Layer 2 of a small transformer language model trained on English Wikipedia (13 layers, counted from 0, width 128).
A neuron adds its activation times its output weights to the MLP's output. To switch it off is to set its activation to zero at one token and run the rest of the model.

Output weights of the MLP neurons that the questions are about. A number n stands for (n - 128) times 0.0015.
n19: 159, 142, 116, 131, 146, 59, 116, 142, 159, 161, 195, 71, 199, 112, 146, 162, 112, 109, 106, 109, 89, 138, 102, 154, 120, 104, 89, 206, 161, 89, 69, 105, 153, 130, 230, 141, 161, 109, 86, 126, 128, 178, 123, 109, 155, 122, 157, 100, 61, 153, 111, 137, 85, 127, 112, 92, 102, 116, 125, 112, 131, 138, 95, 153, 49, 109, 106, 120, 126, 176, 173, 88, 80, 114, 45, 98, 141, 148, 157, 145, 142, 101, 87, 150, 212, 176, 174, 120, 145, 149, 41, 112, 111, 173, 130, 137, 87, 153, 94, 150, 129, 148, 113, 132, 119, 117, 227, 96, 195, 158, 73, 134, 143, 137, 115, 99, 198, 97, 102, 179, 121, 165, 113, 149, 193, 62, 230, 115
n79: 92, 120, 106, 84, 173, 181, 85, 80, 96, 129, 101, 140, 136, 123, 161, 127, 118, 109, 140, 96, 82, 154, 86, 208, 135, 173, 73, 113, 97, 71, 110, 169, 129, 102, 218, 214, 117, 113, 168, 115, 185, 185, 139, 133, 71, 133, 140, 182, 143, 138, 144, 124, 146, 174, 76, 118, 113, 93, 47, 111, 129, 87, 148, 187, 162, 130, 100, 117, 130, 86, 71, 126, 125, 134, 138, 136, 167, 155, 75, 166, 143, 17, 125, 80, 134, 102, 109, 69, 133, 59, 112, 134, 220, 112, 159, 56, 126, 169, 87, 135, 133, 208, 150, 138, 132, 161, 93, 146, 91, 135, 185, 78, 88, 125, 88, 36, 139, 116, 101, 154, 121, 109, 150, 89, 136, 112, 195, 197
n83: 131, 84, 132, 75, 190, 140, 171, 184, 86, 111, 117, 173, 154, 166, 69, 90, 169, 155, 156, 99, 123, 132, 136, 137, 154, 107, 207, 103, 106, 167, 144, 92, 111, 169, 123, 114, 126, 145, 176, 128, 118, 120, 178, 141, 116, 124, 108, 175, 144, 110, 126, 91, 106, 215, 118, 113, 137, 67, 109, 67, 123, 111, 143, 125, 130, 91, 74, 136, 154, 120, 151, 75, 124, 130, 117, 65, 152, 128, 82, 119, 164, 162, 173, 129, 108, 157, 94, 171, 161, 74, 131, 172, 139, 174, 127, 146, 161, 120, 95, 186, 177, 94, 155, 164, 132, 132, 180, 149, 122, 171, 99, 168, 95, 195, 129, 144, 133, 94, 175, 186, 144, 132, 83, 103, 180, 179, 108, 157
n132: 91, 140, 116, 129, 156, 118, 138, 171, 167, 75, 112, 104, 207, 71, 109, 78, 81, 69, 123, 174, 130, 176, 205, 70, 123, 153, 112, 93, 130, 61, 104, 97, 102, 145, 59, 187, 160, 135, 153, 145, 97, 126, 139, 90, 166, 104, 143, 100, 148, 100, 135, 119, 128, 67, 148, 155, 171, 108, 156, 145, 109, 204, 119, 190, 107, 123, 113, 83, 178, 141, 131, 97, 130, 165, 140, 108, 90, 86, 136, 109, 149, 166, 88, 118, 156, 52, 117, 64, 140, 150, 238, 66, 122, 92, 149, 172, 176, 130, 103, 213, 171, 95, 74, 86, 196, 178, 120, 112, 116, 174, 133, 119, 127, 169, 126, 139, 114, 120, 124, 171, 75, 89, 149, 106, 198, 177, 106, 120
n176: 161, 172, 130, 63, 179, 92, 109, 148, 143, 144, 160, 106, 196, 134, 153, 121, 102, 45, 103, 163, 134, 147, 164, 147, 130, 107, 33, 133, 99, 149, 78, 186, 206, 136, 45, 74, 128, 129, 158, 119, 132, 154, 118, 119, 96, 56, 119, 117, 113, 184, 74, 128, 109, 90, 195, 154, 157, 168, 147, 144, 85, 106, 125, 70, 92, 165, 109, 145, 141, 90, 91, 139, 146, 111, 169, 136, 142, 115, 107, 111, 126, 146, 123, 132, 121, 75, 119, 141, 84, 159, 129, 99, 131, 131, 146, 117, 109, 136, 141, 138, 33, 159, 204, 7, 170, 173, 105, 113, 118, 158, 162, 103, 102, 150, 73, 114, 87, 168, 132, 119, 120, 99, 121, 104, 122, 141, 115, 163
n179: 77, 72, 121, 195, 65, 193, 131, 80, 156, 29, 154, 66, 154, 145, 91, 130, 128, 132, 77, 209, 77, 73, 149, 185, 186, 208, 135, 74, 134, 116, 91, 111, 150, 180, 103, 162, 128, 146, 104, 172, 200, 78, 54, 162, 148, 104, 91, 61, 214, 103, 185, 141, 128, 99, 175, 173, 112, 103, 181, 119, 157, 161, 166, 130, 132, 117, 127, 108, 148, 154, 161, 123, 105, 159, 159, 152, 136, 162, 91, 113, 163, 106, 137, 127, 104, 147, 138, 147, 80, 118, 49, 122, 80, 103, 117, 119, 70, 124, 93, 66, 146, 109, 115, 77, 162, 88, 133, 122, 164, 44, 58, 125, 138, 52, 126, 182, 81, 187, 115, 104, 188, 155, 129, 167, 148, 100, 173, 106
n187: 134, 70, 120, 168, 90, 171, 135, 119, 174, 131, 141, 130, 142, 243, 179, 118, 71, 147, 134, 174, 160, 118, 99, 183, 106, 105, 166, 178, 62, 111, 139, 92, 124, 135, 173, 114, 153, 121, 89, 149, 78, 106, 97, 149, 141, 74, 100, 121, 88, 93, 123, 129, 123, 160, 140, 101, 111, 88, 144, 110, 127, 92, 104, 171, 72, 141, 151, 70, 109, 139, 143, 93, 114, 82, 125, 97, 104, 85, 104, 157, 177, 94, 86, 81, 70, 99, 126, 162, 75, 131, 160, 198, 63, 113, 149, 136, 149, 153, 139, 127, 192, 166, 88, 121, 80, 130, 186, 112, 75, 122, 164, 138, 219, 149, 128, 81, 118, 139, 176, 106, 157, 108, 51, 82, 107, 80, 179, 137
n256: 79, 104, 136, 102, 131, 100, 222, 89, 123, 158, 105, 209, 155, 119, 111, 147, 97, 141, 169, 216, 62, 98, 151, 153, 158, 130, 131, 110, 127, 87, 150, 184, 121, 173, 177, 144, 124, 167, 116, 119, 94, 91, 99, 115, 112, 145, 168, 88, 137, 80, 138, 142, 155, 178, 147, 127, 128, 134, 122, 112, 63, 118, 20, 182, 79, 115, 122, 116, 106, 160, 91, 169, 133, 118, 114, 81, 194, 131, 116, 83, 100, 118, 136, 151, 131, 141, 174, 76, 154, 149, 197, 177, 101, 95, 107, 55, 156, 156, 156, 100, 142, 190, 132, 61, 142, 94, 162, 110, 100, 122, 166, 169, 131, 157, 134, 156, 70, 161, 113, 118, 129, 183, 169, 121, 131, 105, 143, 154
n305: 73, 123, 148, 92, 117, 212, 156, 149, 157, 121, 136, 114, 175, 98, 107, 168, 85, 112, 110, 112, 100, 115, 125, 99, 44, 164, 52, 157, 137, 124, 67, 145, 162, 116, 116, 122, 148, 123, 140, 55, 130, 137, 85, 150, 179, 191, 102, 130, 150, 130, 160, 131, 136, 161, 128, 219, 73, 131, 58, 119, 154, 130, 149, 115, 113, 112, 168, 121, 133, 147, 129, 147, 123, 141, 144, 109, 127, 116, 192, 67, 109, 145, 132, 186, 94, 142, 147, 109, 109, 101, 102, 104, 118, 118, 98, 135, 58, 109, 93, 142, 155, 113, 110, 138, 169, 182, 174, 150, 169, 95, 41, 73, 197, 88, 145, 134, 146, 153, 148, 144, 94, 126, 129, 130, 106, 101, 71, 116

Each question names a token from some text and the token that comes next. It shows the activations a of the neurons there, in the order above. A number n stands for (n - 128) times 0.044.

Then comes g, the gradient of the next token's log-probability with respect to the MLP's output, scaled to length 1. A neuron's effect is roughly proportional to its activation times (output weights . g). A number n stands for (n - 128) times 0.0026.

" ", then "ens"
a: 126, 140, 133, 116, 128, 126, 128, 131, 98
g: 79, 131, 183, 129, 182, 119, 72, 127, 128, 96, 140, 181, 103, 122, 110, 119, 106, 78, 127, 83, 147, 119, 104, 151, 115, 83, 89, 173, 124, 129, 160, 83, 180, 101, 88, 108, 80, 119, 152, 178, 127, 145, 149, 91, 189, 184, 113, 104, 122, 113, 127, 116, 123, 110, 105, 164, 128, 136, 117, 108, 118, 125, 134, 147, 136, 105, 167, 99, 153, 164, 136, 165, 114, 169, 154, 175, 222, 88, 105, 145, 138, 81, 94, 187, 147, 116, 92, 124, 115, 92, 149, 197, 143, 187, 106, 96, 76, 86, 140, 103, 36, 131, 91, 106, 152, 143, 92, 66, 152, 90, 143, 88, 70, 92, 59, 174, 124, 109, 186, 113, 168, 73, 158, 118, 123, 121, 131, 85
Which neuron, switched off, raises the next token's probability most? n305

" min", then "imal"
a: 136, 128, 133, 127, 163, 128, 109, 132, 116
g: 115, 162, 93, 142, 174, 111, 107, 170, 126, 114, 105, 93, 179, 144, 129, 115, 114, 150, 114, 137, 172, 115, 123, 98, 139, 96, 90, 61, 168, 126, 36, 115, 170, 82, 121, 146, 83, 148, 114, 150, 114, 104, 133, 64, 49, 139, 208, 121, 80, 143, 166, 198, 121, 143, 123, 134, 51, 175, 109, 193, 130, 148, 132, 138, 77, 80, 164, 129, 94, 176, 174, 152, 147, 79, 149, 132, 119, 136, 73, 98, 140, 110, 108, 97, 62, 132, 97, 150, 152, 131, 89, 133, 169, 132, 130, 111, 157, 108, 118, 122, 167, 127, 138, 129, 75, 107, 118, 90, 132, 151, 139, 67, 182, 179, 159, 138, 81, 39, 157, 123, 189, 121, 151, 146, 131, 148, 148, 132
Switching off which neuron hurts the next token most? n176

" active", then " role"
a: 126, 130, 129, 118, 116, 142, 133, 126, 86
g: 163, 87, 86, 174, 65, 93, 175, 141, 84, 117, 212, 135, 176, 127, 155, 70, 147, 198, 185, 85, 129, 189, 193, 49, 114, 101, 136, 111, 139, 76, 144, 89, 95, 77, 127, 108, 193, 123, 167, 169, 90, 106, 80, 70, 83, 97, 171, 125, 138, 109, 126, 136, 136, 117, 85, 120, 206, 148, 123, 135, 138, 121, 164, 167, 95, 147, 143, 136, 162, 120, 146, 141, 142, 149, 130, 122, 105, 126, 54, 135, 91, 150, 136, 119, 134, 195, 188, 137, 183, 135, 157, 104, 156, 168, 144, 143, 132, 146, 114, 104, 166, 100, 137, 117, 119, 160, 127, 136, 150, 111, 112, 150, 157, 129, 185, 109, 59, 117, 103, 78, 91, 149, 148, 100, 165, 108, 138, 131
Switching off which neuron hurts the next token most? n305

"chan", then "ism"
a: 133, 133, 135, 126, 155, 134, 125, 126, 98
g: 104, 78, 130, 129, 81, 113, 130, 156, 148, 116, 123, 183, 95, 114, 135, 96, 110, 59, 131, 96, 138, 168, 143, 112, 133, 120, 164, 112, 79, 112, 84, 140, 128, 71, 193, 154, 83, 231, 122, 155, 195, 152, 152, 136, 127, 86, 131, 133, 121, 133, 128, 167, 143, 132, 127, 109, 131, 130, 240, 138, 120, 76, 49, 121, 149, 161, 129, 82, 137, 81, 110, 105, 158, 114, 142, 136, 113, 169, 116, 134, 142, 159, 88, 188, 166, 105, 107, 86, 109, 65, 113, 159, 72, 149, 164, 136, 103, 101, 136, 128, 106, 119, 149, 167, 123, 150, 97, 95, 84, 173, 116, 195, 158, 141, 193, 108, 84, 110, 157, 166, 125, 195, 111, 103, 113, 63, 119, 170
Switching off which neuron hurts the next token most? n305

"cast", then " the"
a: 130, 121, 127, 141, 127, 139, 126, 110, 125
g: 79, 132, 94, 81, 101, 129, 107, 114, 189, 128, 140, 95, 133, 133, 92, 155, 150, 115, 175, 160, 85, 139, 154, 150, 106, 87, 117, 110, 163, 112, 158, 33, 118, 140, 137, 166, 141, 103, 210, 137, 171, 135, 138, 125, 130, 157, 149, 175, 152, 131, 145, 95, 235, 129, 168, 89, 132, 81, 159, 136, 81, 115, 111, 139, 147, 126, 87, 109, 139, 109, 128, 133, 156, 116, 87, 169, 156, 205, 82, 96, 112, 105, 98, 128, 178, 136, 91, 127, 157, 135, 133, 155, 161, 152, 124, 124, 102, 154, 85, 109, 150, 186, 131, 206, 63, 98, 79, 159, 151, 121, 108, 150, 136, 105, 13, 125, 161, 164, 136, 79, 171, 186, 135, 158, 112, 103, 130, 128
Switching off which neuron hurts the next token most? n179

" and", then " further"
a: 128, 128, 128, 141, 132, 129, 123, 127, 125
g: 138, 84, 139, 85, 108, 85, 112, 125, 152, 103, 161, 113, 87, 132, 135, 163, 168, 135, 114, 100, 106, 88, 166, 89, 123, 164, 179, 140, 128, 186, 75, 147, 77, 152, 111, 86, 200, 162, 105, 165, 154, 150, 108, 129, 97, 163, 161, 147, 136, 122, 131, 127, 138, 153, 128, 138, 149, 97, 173, 131, 151, 116, 141, 126, 151, 200, 112, 182, 73, 102, 182, 100, 132, 104, 91, 114, 189, 161, 87, 130, 125, 125, 162, 129, 116, 186, 171, 130, 140, 100, 102, 184, 128, 111, 124, 91, 136, 102, 96, 134, 71, 181, 87, 141, 41, 91, 127, 93, 110, 177, 135, 148, 119, 66, 123, 201, 244, 113, 108, 63, 138, 140, 136, 118, 74, 86, 121, 143
Which neuron, switched off, raises the next token's probability most? n132

"let", then "ely"
a: 128, 150, 125, 125, 112, 124, 110, 147, 127
g: 109, 99, 143, 80, 62, 127, 132, 109, 87, 105, 76, 104, 93, 130, 112, 113, 116, 187, 132, 166, 125, 69, 169, 49, 148, 127, 132, 95, 125, 106, 135, 121, 94, 144, 136, 115, 131, 105, 51, 123, 182, 121, 151, 104, 121, 123, 84, 125, 90, 117, 116, 94, 160, 120, 86, 170, 132, 187, 140, 178, 56, 134, 156, 151, 160, 219, 142, 126, 106, 132, 115, 93, 139, 120, 160, 121, 168, 93, 116, 99, 90, 155, 181, 100, 137, 110, 171, 136, 105, 171, 175, 104, 155, 117, 118, 118, 167, 135, 157, 133, 159, 158, 126, 161, 133, 102, 123, 177, 71, 156, 85, 110, 192, 93, 145, 80, 41, 122, 97, 136, 120, 51, 63, 97, 79, 167, 107, 85
Which neuron, switched off, raises the next token's probability most? n79

" born", then "."
a: 138, 125, 142, 202, 127, 141, 128, 140, 130
g: 144, 75, 137, 119, 177, 162, 127, 173, 109, 122, 148, 164, 102, 130, 156, 104, 133, 102, 105, 155, 138, 137, 141, 131, 62, 168, 140, 110, 191, 160, 220, 111, 72, 122, 120, 115, 134, 120, 116, 100, 29, 152, 126, 135, 144, 157, 154, 148, 146, 76, 77, 103, 70, 169, 131, 111, 176, 208, 100, 107, 95, 145, 97, 169, 146, 127, 172, 117, 101, 167, 128, 156, 129, 64, 82, 121, 184, 112, 121, 170, 123, 167, 45, 95, 170, 115, 148, 148, 30, 151, 129, 112, 112, 123, 104, 117, 143, 129, 99, 163, 106, 82, 181, 109, 90, 162, 98, 117, 120, 106, 99, 159, 118, 154, 194, 129, 145, 100, 136, 128, 101, 184, 149, 114, 113, 102, 152, 187
Which neuron, switched off, raises the next token's probability most? n179